Layer 2 of a small transformer language model trained on English Wikipedia (13 layers, counted from 0, width 96).
Take only the direct path to the model's output, skipping the later layers: a vector added to the residual stream pushes a token's score in proportion to its dot product with that token's output vector.

Output vectors of the tokens that the questions are about. A number n stands for (n - 500) times 0.0079.
"air": 566 616 475 474 653 530 413 474 499 455 424 473 504 486 522 451 537 475 457 441 529 451 558 391 571 497 390 487 566 560 459 503 503 476 594 468 514 532 437 442 420 513 590 441 606 535 552 565 476 642 482 524 613 511 570 516 578 494 504 390 481 512 428 574 477 520 417 604 360 514 479 568 537 468 358 526 487 677 595 469 495 536 506 390 444 417 433 429 398 517 626 487 453 409 433 603
"s": 656 593 793 763 657 319 365 255 678 430 94 404 899 347 657 570 396 309 577 335 287 760 729 210 355 720 570 702 390 622 370 523 473 270 601 649 729 649 438 292 477 638 703 413 974 220 677 663 800 622 396 615 892 692 594 281 602 250 798 208 361 299 240 591 548 331 420 678 70 369 378 689 619 551 331 286 379 594 464 376 346 352 728 556 358 595 345 249 304 761 787 392 477 231 674 317
"]}": 651 500 535 525 510 363 546 448 668 563 513 395 561 351 511 528 396 505 558 420 553 583 565 313 514 585 479 432 418 505 423 411 456 415 570 528 547 583 499 228 500 576 501 526 628 310 573 434 551 552 516 564 488 645 596 361 569 536 664 355 454 457 564 570 544 482 447 489 302 468 500 445 434 572 492 357 498 563 567 495 568 544 542 488 393 614 557 482 478 685 573 415 471 401 496 491
"uel": 457 686 558 629 442 499 535 429 531 477 474 441 548 347 517 467 556 347 561 457 452 640 519 433 528 538 654 573 443 493 430 487 511 413 523 607 500 516 526 467 410 488 529 389 634 473 480 603 543 656 428 524 640 589 465 486 469 376 586 387 522 596 291 553 494 492 525 598 388 532 485 494 533 461 435 600 515 435 602 370 417 577 481 410 305 488 491 439 425 621 544 443 489 431 640 516
" YouTube": 535 609 526 525 625 481 440 450 512 432 520 433 573 478 507 493 626 449 455 441 435 630 592 419 399 567 521 504 532 521 501 475 469 466 438 507 560 590 459 443 456 557 645 481 545 426 488 422 588 496 461 548 671 610 583 476 487 525 521 478 333 425 426 524 531 493 457 531 429 482 508 476 552 564 337 402 443 569 594 445 433 454 459 538 607 532 437 398 439 591 513 452 492 475 562 493
" divorce": 437 631 549 489 447 483 489 471 532 496 465 520 573 489 570 587 534 464 445 481 368 541 618 491 444 554 544 503 465 474 444 482 576 411 580 566 555 506 605 583 383 543 536 416 546 365 541 494 604 498 494 553 561 540 632 397 568 419 555 455 441 508 396 628 534 456 445 535 397 464 420 452 584 462 407 388 459 573 503 406 544 529 568 478 436 609 492 439 408 605 586 519 497 431 453 387
"right": 551 585 564 475 735 385 473 456 559 590 474 457 525 505 528 520 536 460 508 496 525 519 468 388 540 516 519 562 533 520 553 509 472 466 422 481 531 508 411 489 533 506 486 547 588 521 651 558 525 490 444 521 367 536 432 482 633 454 556 444 398 460 483 497 498 528 436 587 354 496 461 479 520 473 424 510 507 507 463 472 546 519 564 492 520 448 444 394 354 571 510 466 519 351 530 629
"aceae": 450 523 566 531 671 520 466 474 490 446 433 459 558 475 497 500 372 399 522 460 460 552 567 331 458 602 468 609 488 575 330 482 450 562 517 522 514 613 380 509 425 461 669 448 658 532 514 682 601 607 491 595 652 422 443 307 492 351 646 459 513 468 497 539 535 548 406 545 319 453 410 585 581 621 416 522 432 539 393 470 456 445 500 522 399 506 384 447 435 571 652 578 453 509 679 413
"tain": 490 480 637 440 509 491 478 502 481 486 493 566 530 564 521 531 335 420 604 473 474 567 460 477 421 466 554 595 342 547 478 514 466 508 403 558 506 620 463 546 492 587 527 491 562 520 547 589 596 573 427 528 658 544 584 514 443 462 522 393 552 578 439 412 484 467 376 578 404 517 484 520 572 403 520 372 475 484 568 430 507 518 608 572 402 409 527 528 363 567 470 438 329 475 566 532
"pit": 562 450 627 470 563 520 371 383 444 435 469 505 503 532 524 604 518 488 511 408 499 587 641 484 496 514 602 586 435 445 404 487 393 514 497 576 516 506 490 499 474 541 608 502 611 488 445 630 483 592 436 448 624 452 555 469 555 461 536 372 539 442 411 399 479 488 526 520 420 493 491 598 620 437 421 483 426 505 554 457 525 509 568 506 468 503 470 454 546 531 546 458 500 430 472 462
"phone": 519 606 560 507 590 494 455 571 468 492 426 512 522 444 513 422 509 379 503 459 484 571 489 535 533 570 501 613 542 576 427 454 399 378 623 497 501 476 561 458 448 548 559 533 608 440 388 460 512 520 456 537 540 614 565 533 437 456 444 479 412 434 392 649 556 614 462 547 375 459 458 539 475 537 431 427 501 530 522 499 531 485 551 582 394 595 502 418 444 523 569 403 532 483 539 412
"mond": 541 558 558 618 571 520 369 497 516 487 417 428 522 466 580 555 467 545 473 432 474 544 513 478 474 597 595 556 540 480 581 455 493 441 461 543 489 555 498 497 477 504 534 323 635 381 633 596 527 596 525 511 554 468 556 540 545 432 589 325 428 440 486 502 547 446 289 497 393 547 542 500 499 613 376 513 465 562 437 440 569 468 502 581 453 543 463 446 490 462 572 363 508 423 479 524
"ral": 540 583 506 575 412 581 559 528 531 505 451 434 560 453 567 437 490 459 577 377 581 624 490 470 562 501 487 465 517 560 558 436 635 522 412 443 515 529 458 546 531 545 519 470 596 461 519 479 559 620 507 491 541 450 447 356 462 483 492 467 546 408 529 514 517 442 470 511 358 481 457 680 490 369 529 500 448 637 467 510 503 517 439 496 370 532 418 475 431 642 469 505 473 388 495 552
"Honours": 681 526 490 486 476 501 545 429 537 527 486 427 606 444 565 538 510 507 492 427 487 552 519 507 540 557 489 578 472 429 569 522 562 484 421 556 577 592 442 459 373 450 629 454 619 543 540 594 569 441 458 507 516 489 621 383 543 472 496 406 507 359 391 677 514 520 423 600 320 429 514 456 473 427 430 468 498 537 477 519 426 411 654 499 457 606 409 597 401 530 521 523 413 468 494 433
"%": 500 511 517 563 575 474 544 545 533 457 409 635 500 533 471 510 540 483 475 511 493 479 462 463 469 574 486 538 378 559 435 521 552 461 476 496 545 549 448 492 396 482 481 548 569 455 551 512 525 508 525 474 561 449 500 405 420 504 495 572 585 510 543 461 516 432 566 482 336 406 459 469 566 458 373 434 498 547 549 461 366 533 571 524 497 521 450 473 529 634 575 562 582 451 451 535
"ling": 457 419 613 445 548 637 549 453 535 612 562 507 495 511 447 510 439 499 502 440 494 504 493 498 513 548 563 502 463 496 553 498 474 512 459 546 504 392 545 398 531 555 517 516 559 547 453 518 588 543 507 540 583 507 604 457 496 479 458 421 544 385 476 518 502 466 518 507 429 480 407 515 445 412 462 511 457 541 461 319 449 596 589 507 520 555 494 515 476 455 498 441 465 412 568 586
"rian": 496 553 627 661 493 605 444 376 559 530 440 534 540 372 594 432 418 364 507 477 485 614 537 330 568 515 488 483 459 498 461 506 502 466 341 557 496 518 448 547 525 563 448 458 603 511 506 472 547 620 479 580 515 530 465 435 451 481 543 509 560 448 501 570 534 459 508 555 314 480 473 669 467 394 371 481 533 650 545 501 451 500 507 502 425 567 431 413 444 583 601 546 437 403 528 567
"ua": 529 577 564 599 575 489 462 439 561 316 496 560 540 399 502 510 458 438 431 455 498 585 566 363 509 557 502 529 497 485 538 469 519 515 476 545 494 514 438 452 327 534 456 505 605 425 625 654 477 593 520 570 473 452 488 435 484 458 554 372 626 467 462 517 582 459 462 535 410 544 432 548 542 510 507 485 523 570 548 458 483 429 440 475 515 510 515 414 508 511 476 523 544 457 551 509
"ary": 609 464 534 496 525 331 527 374 460 475 426 480 506 560 558 484 525 453 502 444 502 508 463 388 577 491 495 615 546 582 339 490 510 440 382 636 505 474 415 476 548 406 462 525 559 516 453 421 572 635 581 589 604 451 688 531 435 418 662 488 444 552 487 438 579 474 475 448 426 362 460 480 510 520 563 556 479 514 537 538 578 487 606 468 435 562 432 519 504 526 545 574 478 423 537 376
" Scheiner": 646 586 724 671 653 437 352 361 662 410 127 419 801 330 670 618 478 383 591 404 326 719 665 272 401 669 566 682 407 637 395 476 490 286 598 658 623 620 489 287 429 604 711 429 872 216 600 672 765 666 427 599 782 665 571 266 598 287 682 315 412 319 272 613 552 348 407 661 170 421 419 603 591 566 340 260 446 586 458 316 365 360 617 552 357 591 369 324 379 677 756 443 440 317 620 324
" Sabha": 447 417 610 544 506 579 577 524 549 498 327 371 648 388 636 390 553 555 448 407 447 638 677 463 510 594 628 643 485 532 432 479 306 309 531 601 522 544 437 411 432 517 498 513 661 334 537 435 651 600 600 520 576 491 585 460 513 385 548 367 498 451 382 536 547 398 514 594 419 482 424 525 698 494 376 397 481 491 492 508 377 485 458 568 501 523 416 521 437 613 628 558 475 438 566 345
"Standing": 543 579 543 498 510 536 528 463 529 539 490 558 553 486 550 526 413 468 562 447 471 567 481 517 437 497 535 554 440 560 488 488 511 494 506 450 566 521 472 503 415 501 476 430 611 497 530 537 501 595 419 494 614 526 598 524 561 447 559 433 502 441 379 498 488 445 501 563 406 458 390 500 465 519 483 492 519 568 564 493 446 392 475 443 421 540 395 562 488 489 528 487 522 523 495 477
"ennial": 524 558 585 537 590 452 554 361 529 386 526 498 545 500 557 518 367 459 455 403 424 595 452 436 605 576 518 403 451 609 535 504 497 593 490 451 560 555 358 529 484 503 470 491 633 539 491 469 447 672 548 482 642 501 438 457 540 439 648 433 553 420 429 522 594 491 524 616 464 429 561 443 491 404 497 471 428 535 410 327 322 535 634 574 383 499 395 478 547 526 520 562 404 478 595 567
"nce": 655 482 648 634 424 521 547 341 553 496 444 499 546 534 464 553 474 458 642 414 500 569 611 509 374 475 410 522 468 594 491 370 545 497 426 568 531 417 567 524 433 596 537 477 563 484 528 469 586 583 333 547 594 490 553 491 591 466 520 592 399 462 416 485 562 508 490 457 346 567 553 484 463 583 478 503 528 506 488 478 387 441 445 566 345 478 506 431 360 660 603 356 454 403 643 434
" whom": 480 561 616 698 444 470 477 512 499 529 462 490 594 465 592 592 535 541 483 474 460 643 428 486 452 534 505 586 494 382 362 530 366 532 602 525 540 464 531 426 446 598 503 457 539 445 607 565 509 419 535 571 662 489 458 442 588 358 596 369 471 406 480 528 489 452 410 526 382 500 377 512 602 426 634 429 428 557 493 451 398 447 615 575 477 457 497 335 453 630 545 480 453 573 581 410
"ment": 565 571 534 498 444 492 532 474 516 504 532 464 517 492 531 475 514 463 461 368 566 559 551 509 468 620 461 547 490 653 517 496 470 402 485 510 505 407 431 508 536 537 530 609 545 495 525 532 484 503 524 544 454 466 463 456 503 504 573 300 461 308 348 485 499 418 497 430 360 540 576 566 511 342 518 513 497 552 484 529 471 569 516 604 368 596 555 516 504 432 510 452 576 518 754 440
"osaur": 446 473 571 570 643 503 511 551 611 370 493 459 585 493 492 501 535 444 591 507 481 529 524 420 529 573 591 539 489 527 445 462 433 412 517 527 513 520 345 497 400 458 592 500 633 532 482 502 598 610 524 546 668 465 450 526 536 413 613 398 395 567 560 446 532 490 395 549 336 471 437 619 559 474 390 469 544 519 498 499 457 519 530 517 410 474 387 464 455 561 614 426 418 485 475 390
"Eukaryot": 691 429 602 502 719 308 475 466 500 408 380 455 606 388 513 630 502 451 526 463 493 496 605 450 450 580 544 552 455 587 552 476 582 502 567 564 591 544 338 384 568 433 594 463 663 392 455 660 589 518 381 573 689 556 567 349 583 354 558 527 424 495 512 548 515 455 483 495 300 507 444 576 512 634 287 389 479 503 422 445 487 456 562 560 362 604 460 455 391 617 481 629 480 388 587 259
" should": 485 498 582 528 551 431 437 536 528 420 472 554 588 467 530 584 446 407 536 430 528 489 539 500 547 490 576 458 521 478 463 471 484 471 588 512 513 481 477 495 436 524 480 516 505 465 586 519 530 493 372 525 580 536 524 491 533 388 618 556 437 486 426 501 523 492 434 447 397 458 473 413 531 561 428 528 490 553 453 529 385 457 564 508 551 611 475 479 529 566 536 456 537 473 539 504

Each question shows what one neuron of this layer's MLP adds at an activation of 1. A number n stands for (n - 500) times 0.00068.

n318: 484 402 606 489 512 484 500 539 421 485 458 502 410 486 402 461 604 583 541 465 633 541 467 455 553 341 587 490 422 579 461 390 557 419 419 434 561 422 548 593 478 536 519 494 519 589 500 529 521 446 494 519 476 605 465 449 611 436 542 452 428 408 571 493 282 498 445 523 483 463 564 500 525 432 548 605 462 452 451 557 466 508 677 544 408 501 529 452 562 492 654 478 506 538 513 600
Which of these tokens does it push down most? "ua"

n274: 617 560 613 508 528 465 437 308 469 595 618 437 449 611 568 374 597 342 496 710 761 591 502 492 639 494 400 344 548 475 520 350 500 508 466 523 510 552 626 656 341 394 600 527 439 355 444 490 512 511 482 464 459 468 505 534 527 346 397 517 326 408 583 728 680 563 482 607 427 421 504 498 486 690 417 550 326 443 681 325 181 313 520 520 588 526 371 511 543 551 524 627 522 538 461 547
Pushed up most: " YouTube"

n22: 544 524 391 492 592 452 565 544 541 593 482 469 577 541 460 519 599 534 435 457 477 475 475 447 466 548 513 471 387 494 531 581 533 454 558 496 468 473 564 457 561 477 520 487 492 478 550 385 516 540 552 598 541 478 479 464 423 492 479 411 463 450 397 486 535 547 442 462 447 468 511 523 450 471 467 503 509 476 548 650 488 587 447 518 489 502 547 468 588 419 442 378 578 376 578 450
Which three tokens does it push up most, strongest first? "ment", "s", "]}"

n98: 442 556 425 392 581 408 551 465 601 522 510 337 677 674 506 639 650 408 381 516 570 571 690 506 468 402 426 629 621 418 474 379 391 474 469 563 702 411 444 552 356 585 448 474 597 488 374 535 333 303 579 556 575 547 529 657 358 528 431 404 442 488 427 411 405 581 375 604 528 343 540 407 517 357 566 385 730 437 571 456 459 366 422 545 537 504 519 592 555 509 670 492 544 433 559 548
Which of these tokens does it push down most? "ral"

n362: 600 596 565 472 496 459 587 507 487 580 573 669 572 518 571 429 544 415 569 519 550 516 495 608 374 446 534 406 477 474 516 521 494 562 428 485 542 575 430 536 562 462 471 494 559 551 503 534 542 412 367 456 574 461 483 555 480 535 552 435 495 469 424 459 536 467 461 481 579 448 396 424 573 496 476 459 444 536 483 457 476 447 393 372 541 520 455 574 518 530 542 517 485 486 462 525
Pushed up most: "Standing"

n160: 341 330 610 371 478 395 506 473 615 757 550 385 422 515 560 488 461 548 401 447 395 466 593 553 466 356 504 679 600 475 433 379 442 510 597 568 526 503 407 285 626 492 452 505 407 476 598 518 503 615 538 434 503 512 375 489 639 506 448 616 655 374 477 477 420 553 518 540 458 442 472 663 484 461 724 587 472 486 562 583 550 499 517 497 446 480 460 533 457 459 409 529 539 356 645 552
Which of these tokens does it push down most? " YouTube"

n60: 468 713 478 501 536 516 525 512 331 515 630 616 430 563 492 602 434 541 425 327 548 593 536 484 422 499 451 588 563 472 490 574 633 512 553 634 487 502 559 733 392 454 531 511 404 481 535 361 427 485 545 380 450 474 474 479 545 409 453 540 590 532 525 427 616 410 404 636 430 481 485 410 551 464 438 346 546 407 444 474 523 413 462 539 376 558 322 527 593 561 621 524 556 554 402 443
Pushed up most: " divorce"

n211: 562 379 609 456 267 720 469 387 571 511 610 467 676 320 655 508 559 401 495 427 259 504 543 436 561 587 590 627 514 384 391 460 548 545 479 569 526 592 504 478 554 521 529 410 324 534 526 485 464 384 508 673 502 433 409 506 276 598 579 491 447 613 565 565 568 519 591 472 362 550 513 544 359 564 493 603 396 402 367 570 574 576 376 476 505 690 349 521 484 421 465 546 563 486 562 481
Pushed up most: "rian"

n348: 476 555 575 486 416 564 548 579 496 478 475 527 608 549 581 524 436 500 445 448 588 528 454 515 618 435 586 459 476 584 550 520 468 507 566 517 436 399 479 454 522 427 386 576 430 608 454 456 538 449 498 473 533 348 435 434 529 532 463 535 571 343 557 417 548 450 542 550 470 601 394 588 538 519 519 328 509 618 503 506 461 538 482 395 433 514 556 462 537 657 521 553 531 451 409 496
Pushed up most: "ral"

n290: 402 640 446 504 603 476 580 538 616 551 520 454 592 481 425 599 487 504 455 479 490 431 646 538 404 384 384 521 465 565 560 442 566 561 579 460 621 461 368 540 505 529 441 404 439 442 434 443 546 649 400 607 419 478 436 610 423 564 525 514 450 397 552 552 651 489 492 554 402 596 554 522 534 645 319 463 531 543 517 392 359 582 335 535 569 548 493 379 366 514 313 403 512 588 512 560
Which three tokens does it push up most, strongest first? " YouTube", "nce", "Eukaryot"

n73: 485 499 586 434 484 452 467 419 548 552 567 507 534 404 542 525 436 545 602 460 453 452 380 466 463 536 500 520 510 338 588 551 480 578 477 564 506 583 397 436 536 470 519 509 566 463 502 485 516 652 564 581 476 580 509 325 547 516 399 615 631 479 449 574 536 487 479 434 527 427 542 556 435 499 483 392 445 333 597 479 473 420 481 601 506 574 504 526 416 464 535 609 404 494 416 495
Which of these tokens does it push down most? "ment"

n202: 437 489 430 417 475 477 413 483 474 533 498 590 461 464 467 548 555 399 478 487 648 605 366 602 656 520 479 494 512 480 492 496 524 541 494 586 529 497 511 494 445 438 514 451 478 457 536 346 578 499 534 562 452 492 583 538 445 520 471 516 471 454 458 517 606 523 432 546 538 510 577 504 452 457 329 435 479 484 406 438 535 450 477 581 538 570 611 551 457 598 481 537 509 525 537 538
Pushed up most: "phone"

n9: 429 562 509 506 547 480 477 565 574 492 503 586 606 602 522 445 480 537 474 584 551 461 371 618 531 492 439 436 521 540 572 448 555 508 515 426 669 493 489 493 529 534 401 377 425 550 385 405 441 422 405 492 495 570 596 519 471 402 543 579 412 479 438 473 440 461 533 495 491 434 506 505 524 578 363 583 554 519 452 562 395 408 433 493 590 646 517 559 524 594 427 426 618 583 453 489
Pushed up most: " should"

n319: 538 445 456 551 551 489 504 665 385 534 462 492 485 583 422 470 541 526 476 544 403 452 343 477 438 449 477 492 538 439 430 528 594 573 512 392 459 432 570 541 374 443 512 534 555 469 449 582 518 487 527 465 396 464 443 596 398 546 513 570 641 474 541 441 512 513 515 425 429 516 538 550 536 510 571 475 531 471 504 553 545 423 611 514 483 527 548 505 481 464 504 481 530 549 518 558
Pushed up most: "%"

n364: 503 451 358 602 538 511 550 468 550 402 452 447 439 457 443 649 366 536 457 535 419 594 488 659 524 371 641 511 356 544 603 459 614 576 669 518 433 648 531 346 717 410 619 483 393 466 679 443 493 442 601 451 470 457 482 481 553 421 413 559 410 633 560 501 667 615 487 450 421 366 346 432 383 441 531 459 417 479 527 543 570 653 543 529 493 343 389 318 560 584 532 523 496 364 530 545
Which of these tokens does it push down most? "ment"

n172: 506 565 482 560 476 441 479 443 292 482 415 516 499 451 466 396 473 500 553 537 383 417 394 535 506 489 619 471 642 546 555 697 495 653 445 519 407 639 359 473 547 494 606 450 342 451 452 466 468 436 518 560 561 545 586 585 561 424 420 406 456 455 416 508 353 633 464 625 518 655 518 375 577 549 374 383 481 632 550 518 621 555 533 606 600 507 452 506 382 425 489 542 639 364 434 642
Which of these tokens does it push down most? "nce"

n181: 581 487 419 519 461 505 520 580 407 426 459 447 496 558 442 562 520 476 465 608 445 491 508 525 534 521 402 351 538 457 524 507 521 624 509 377 444 404 492 328 549 532 541 631 674 521 470 420 580 592 595 398 465 327 476 584 527 427 563 445 476 579 555 500 564 578 509 441 403 492 494 451 532 528 520 570 648 530 433 461 486 527 481 462 583 419 455 382 471 534 701 438 555 601 607 464
Pushed up most: "osaur"

n55: 750 448 608 574 595 567 598 372 556 485 478 481 496 530 584 483 446 499 440 469 610 534 545 629 554 475 524 442 548 557 444 525 610 546 564 564 564 519 475 343 498 373 374 497 539 435 490 426 481 555 407 471 463 555 558 450 495 518 383 539 482 359 483 399 389 579 443 369 662 443 404 579 387 463 574 426 558 571 485 428 467 527 569 480 533 549 488 455 625 351 482 466 592 538 508 470
Pushed up most: "ling"

n125: 421 543 503 498 539 420 416 495 500 474 438 419 519 540 474 498 528 557 601 486 536 490 507 441 474 559 565 468 469 638 512 614 463 425 488 489 386 546 514 490 520 479 454 604 660 530 492 574 549 476 510 527 430 520 502 369 359 435 640 517 548 435 571 441 468 470 451 590 513 455 561 494 449 504 561 464 429 483 518 493 393 395 538 441 506 482 584 555 491 563 488 533 541 554 560 479
Which two tokens does it push up most, strongest first? "s", " Scheiner"

n353: 558 598 593 566 537 382 443 503 376 369 430 590 454 440 555 419 634 429 475 404 541 692 422 548 380 486 641 473 566 510 372 641 562 654 578 469 452 646 552 578 433 407 541 596 361 511 508 532 419 227 395 472 568 426 560 521 424 567 539 566 473 547 484 521 518 431 400 608 547 425 487 501 584 539 583 372 416 659 555 490 382 667 283 448 587 484 506 585 445 493 445 392 561 466 515 487
Which two tokens does it push up most, strongest first? " YouTube", " whom"

n192: 472 425 572 568 370 581 529 416 378 444 558 578 606 701 571 320 467 444 489 517 519 306 524 313 531 662 355 499 594 462 391 494 517 613 516 375 561 522 467 506 510 545 523 552 532 516 539 432 438 515 467 408 425 544 607 513 543 503 552 316 557 469 608 553 551 490 367 560 672 454 368 374 635 506 415 552 538 478 429 440 431 475 470 436 451 460 576 517 490 713 546 534 455 636 566 568
Which of these tokens does it push down most? "Eukaryot"

n129: 549 387 458 509 387 461 589 485 521 462 449 440 507 460 447 506 584 624 527 498 444 444 518 489 436 533 521 547 478 464 672 518 561 531 452 634 604 588 525 468 504 576 616 538 516 578 573 510 414 484 409 448 473 548 530 433 536 412 420 485 591 434 404 461 403 436 528 460 455 512 468 488 481 484 623 412 583 472 550 480 507 575 523 434 584 512 448 529 464 427 487 544 458 586 574 557
Which of these tokens does it push down most? "phone"

n301: 266 617 562 441 507 381 530 727 377 494 474 410 464 541 529 408 678 482 424 556 481 480 492 583 563 502 468 385 576 434 394 315 513 509 387 477 793 436 453 674 522 518 482 544 447 375 531 489 534 674 524 499 561 506 551 317 550 409 371 439 561 438 433 559 524 382 373 624 466 476 555 378 674 397 478 470 520 509 537 483 425 430 577 425 614 522 690 477 520 656 584 497 592 466 456 618
Pushed up most: " divorce"

n228: 394 570 524 603 590 353 374 473 499 616 464 557 571 478 473 394 534 403 432 483 558 536 474 407 649 471 614 543 457 452 469 476 416 494 554 416 450 636 519 542 530 423 410 446 571 507 470 534 475 453 471 544 430 464 444 423 549 520 469 504 351 508 529 468 513 467 508 654 433 565 443 411 509 458 503 546 600 550 495 571 425 501 382 531 606 482 476 621 485 562 538 483 501 578 559 485
Which two tokens does it push up most, strongest first? "right", "s"

n123: 606 512 520 502 501 479 389 508 549 487 486 534 413 573 596 377 724 503 542 567 472 404 428 441 498 503 505 399 555 590 471 443 433 571 473 425 524 497 505 468 529 611 486 484 569 505 562 485 464 477 393 578 589 493 417 517 519 583 473 508 483 506 419 521 436 482 481 480 625 556 587 450 469 452 545 512 499 588 513 456 489 421 441 488 529 525 399 504 549 421 550 590 394 431 536 464
Which two tokens does it push up most, strongest first? "air", " YouTube"

n278: 632 537 511 572 603 558 443 329 452 433 487 447 641 539 427 409 415 490 588 453 529 621 489 424 508 570 498 547 424 437 520 475 558 544 518 469 464 489 500 464 454 444 493 657 573 485 539 487 492 436 444 472 453 373 564 488 618 352 478 504 542 530 489 510 503 419 410 471 389 555 427 583 538 537 616 580 571 533 538 606 506 457 471 470 656 515 500 487 549 575 460 499 366 515 412 435
Pushed up most: "s"

n335: 598 520 582 538 557 483 455 402 501 539 554 510 573 484 469 412 541 608 590 397 446 569 351 441 358 576 579 441 535 526 507 428 413 618 573 494 500 500 616 377 412 446 536 748 476 464 470 495 541 538 405 579 471 491 489 556 587 357 612 626 554 557 478 416 456 502 397 415 466 631 470 450 430 601 505 499 433 451 580 596 386 432 525 543 497 453 426 458 527 492 622 394 489 521 420 430
Which of these tokens does it push down most? "ral"

n17: 420 490 601 475 596 517 372 377 501 513 464 629 236 571 477 407 537 610 560 399 447 505 531 592 618 402 402 395 497 618 408 503 663 470 596 415 369 455 527 565 496 539 500 624 476 591 550 456 666 519 368 426 409 587 464 341 452 394 561 629 424 585 479 470 504 654 644 454 385 478 593 501 373 584 436 479 540 547 466 351 462 477 574 504 335 603 566 548 399 500 615 388 501 556 486 730
Pushed up most: "nce"

n113: 520 520 392 492 504 507 659 492 466 479 462 465 587 585 525 641 618 550 481 523 527 366 563 372 480 527 507 519 446 529 516 586 519 491 521 581 603 444 515 552 497 474 504 475 460 494 557 494 497 426 431 391 470 556 468 359 474 603 513 449 528 621 478 508 494 448 560 642 440 484 454 456 488 466 468 425 647 447 459 502 365 521 440 465 354 468 503 516 424 547 616 587 538 474 569 472
Which of these tokens does it push down most? "mond"

n101: 587 455 436 561 606 399 448 530 300 522 475 415 449 525 623 427 592 556 532 492 515 369 500 453 622 357 563 357 461 558 444 379 453 489 488 422 447 520 570 572 461 396 629 312 620 670 343 774 521 375 490 570 491 521 417 465 563 646 631 624 541 547 453 547 489 535 373 445 392 538 414 397 569 494 503 572 518 463 657 369 528 537 510 546 480 498 403 484 499 530 680 529 541 548 466 435
Which two tokens does it push up most, strongest first? "aceae", "air"

n316: 466 560 426 394 483 525 523 453 539 430 509 578 449 475 508 610 331 448 585 560 509 539 528 528 554 530 392 582 634 513 612 537 504 615 461 506 563 519 561 461 509 534 394 585 450 506 568 428 399 493 504 570 464 531 456 444 576 502 494 545 503 508 461 492 514 442 486 506 401 499 427 456 502 516 567 446 424 491 474 465 590 467 384 493 431 497 478 535 458 575 494 487 565 501 469 621
Which of these tokens does it push down most? " Sabha"

n292: 463 584 494 487 570 511 500 532 384 384 516 489 414 480 557 497 481 596 397 560 490 501 488 507 531 537 486 399 397 531 479 542 495 529 469 615 356 508 410 487 372 415 443 542 427 513 529 486 525 506 470 521 486 508 467 414 482 557 521 479 422 537 524 529 517 534 458 553 425 679 444 430 501 612 546 559 570 586 425 530 538 471 368 574 497 389 513 518 493 419 561 541 690 569 534 576
Pushed up most: "ua"

n137: 559 553 381 387 535 435 445 582 436 558 510 520 625 464 564 572 557 441 497 524 310 511 503 527 587 456 464 510 494 488 451 556 623 559 584 579 593 466 557 449 506 536 592 531 499 408 452 536 488 364 561 506 445 414 495 454 452 547 527 438 438 427 518 450 564 561 437 457 512 460 502 411 598 462 521 547 463 514 432 483 512 531 483 477 494 567 508 496 488 462 459 498 518 456 517 597
Pushed up most: " divorce"

n177: 510 465 408 558 514 346 503 444 431 669 478 454 477 575 437 425 519 466 503 460 613 518 473 473 444 471 536 527 528 624 337 431 669 497 450 507 477 415 532 498 479 629 582 453 464 527 487 466 407 508 534 578 496 392 574 606 516 426 552 433 407 529 547 569 639 469 352 518 577 539 515 531 561 523 525 631 545 534 541 429 487 511 556 492 477 521 434 368 629 460 442 439 473 496 462 463
Which of these tokens does it push down most? " Sabha"

n26: 584 561 615 537 417 524 558 507 470 397 521 508 390 476 552 504 557 505 370 566 567 479 500 447 513 557 493 555 501 392 550 547 603 550 601 494 597 545 505 520 476 467 310 565 423 638 565 379 580 386 332 486 499 470 483 491 413 496 610 529 445 512 444 377 565 579 636 593 499 550 529 445 578 500 495 461 494 494 491 510 527 535 361 338 453 487 509 462 487 575 400 609 455 385 504 433
Which of these tokens does it push down most? " Scheiner"

n15: 486 485 615 599 485 563 472 459 627 507 489 525 487 369 662 362 562 506 493 383 528 506 537 612 430 482 507 580 553 531 519 537 515 668 497 526 534 434 639 456 460 402 462 584 404 485 490 523 497 492 486 485 389 593 498 422 497 417 450 581 607 448 561 481 449 607 574 487 387 361 474 483 554 570 568 416 331 473 685 457 503 544 563 309 421 474 422 557 529 252 470 500 470 494 491 593
Pushed up most: "ling"

n327: 445 453 561 414 610 448 604 432 539 374 527 623 544 559 489 517 416 502 424 574 618 564 508 385 457 483 565 477 502 365 551 638 533 587 452 483 654 438 463 408 438 515 492 553 412 457 496 577 497 499 507 310 555 526 452 540 399 426 477 577 532 579 628 525 524 380 550 514 421 443 570 587 456 470 403 479 492 556 460 452 467 485 431 374 613 539 384 614 475 429 598 511 555 593 522 457
Pushed up most: "%"

n173: 497 664 469 411 524 431 557 536 621 270 410 523 360 561 532 450 407 588 504 524 455 656 489 361 481 579 426 419 584 482 475 450 552 431 511 622 484 585 628 374 374 454 476 563 690 669 538 421 517 480 413 449 477 560 592 237 523 395 606 498 544 476 326 365 546 623 495 639 434 634 351 501 516 628 576 426 439 606 469 601 425 529 438 608 415 556 566 380 518 556 550 475 495 465 517 501
Which of these tokens does it push down most? "ling"

n218: 556 565 521 543 473 490 644 450 508 596 462 506 426 559 548 438 516 358 472 440 512 432 417 450 515 575 576 516 345 499 475 464 529 482 531 550 470 538 437 375 556 496 405 460 366 588 560 457 456 400 368 446 543 557 427 553 550 310 672 468 458 582 554 436 583 649 534 444 450 561 494 621 511 534 493 555 515 575 492 513 552 516 447 462 414 491 514 419 559 489 588 524 506 560 598 506
Pushed up most: "uel"

n31: 541 494 587 379 505 468 574 506 448 504 530 379 570 518 514 379 524 505 459 496 498 498 562 552 461 544 506 436 534 442 446 397 508 520 484 490 487 466 386 473 576 435 480 515 559 480 463 607 473 537 547 631 592 511 562 524 556 608 468 514 434 440 422 574 432 570 477 469 611 444 557 530 466 467 438 516 348 515 657 497 554 516 495 540 459 427 462 480 469 483 444 448 569 554 535 485
Pushed up most: " YouTube"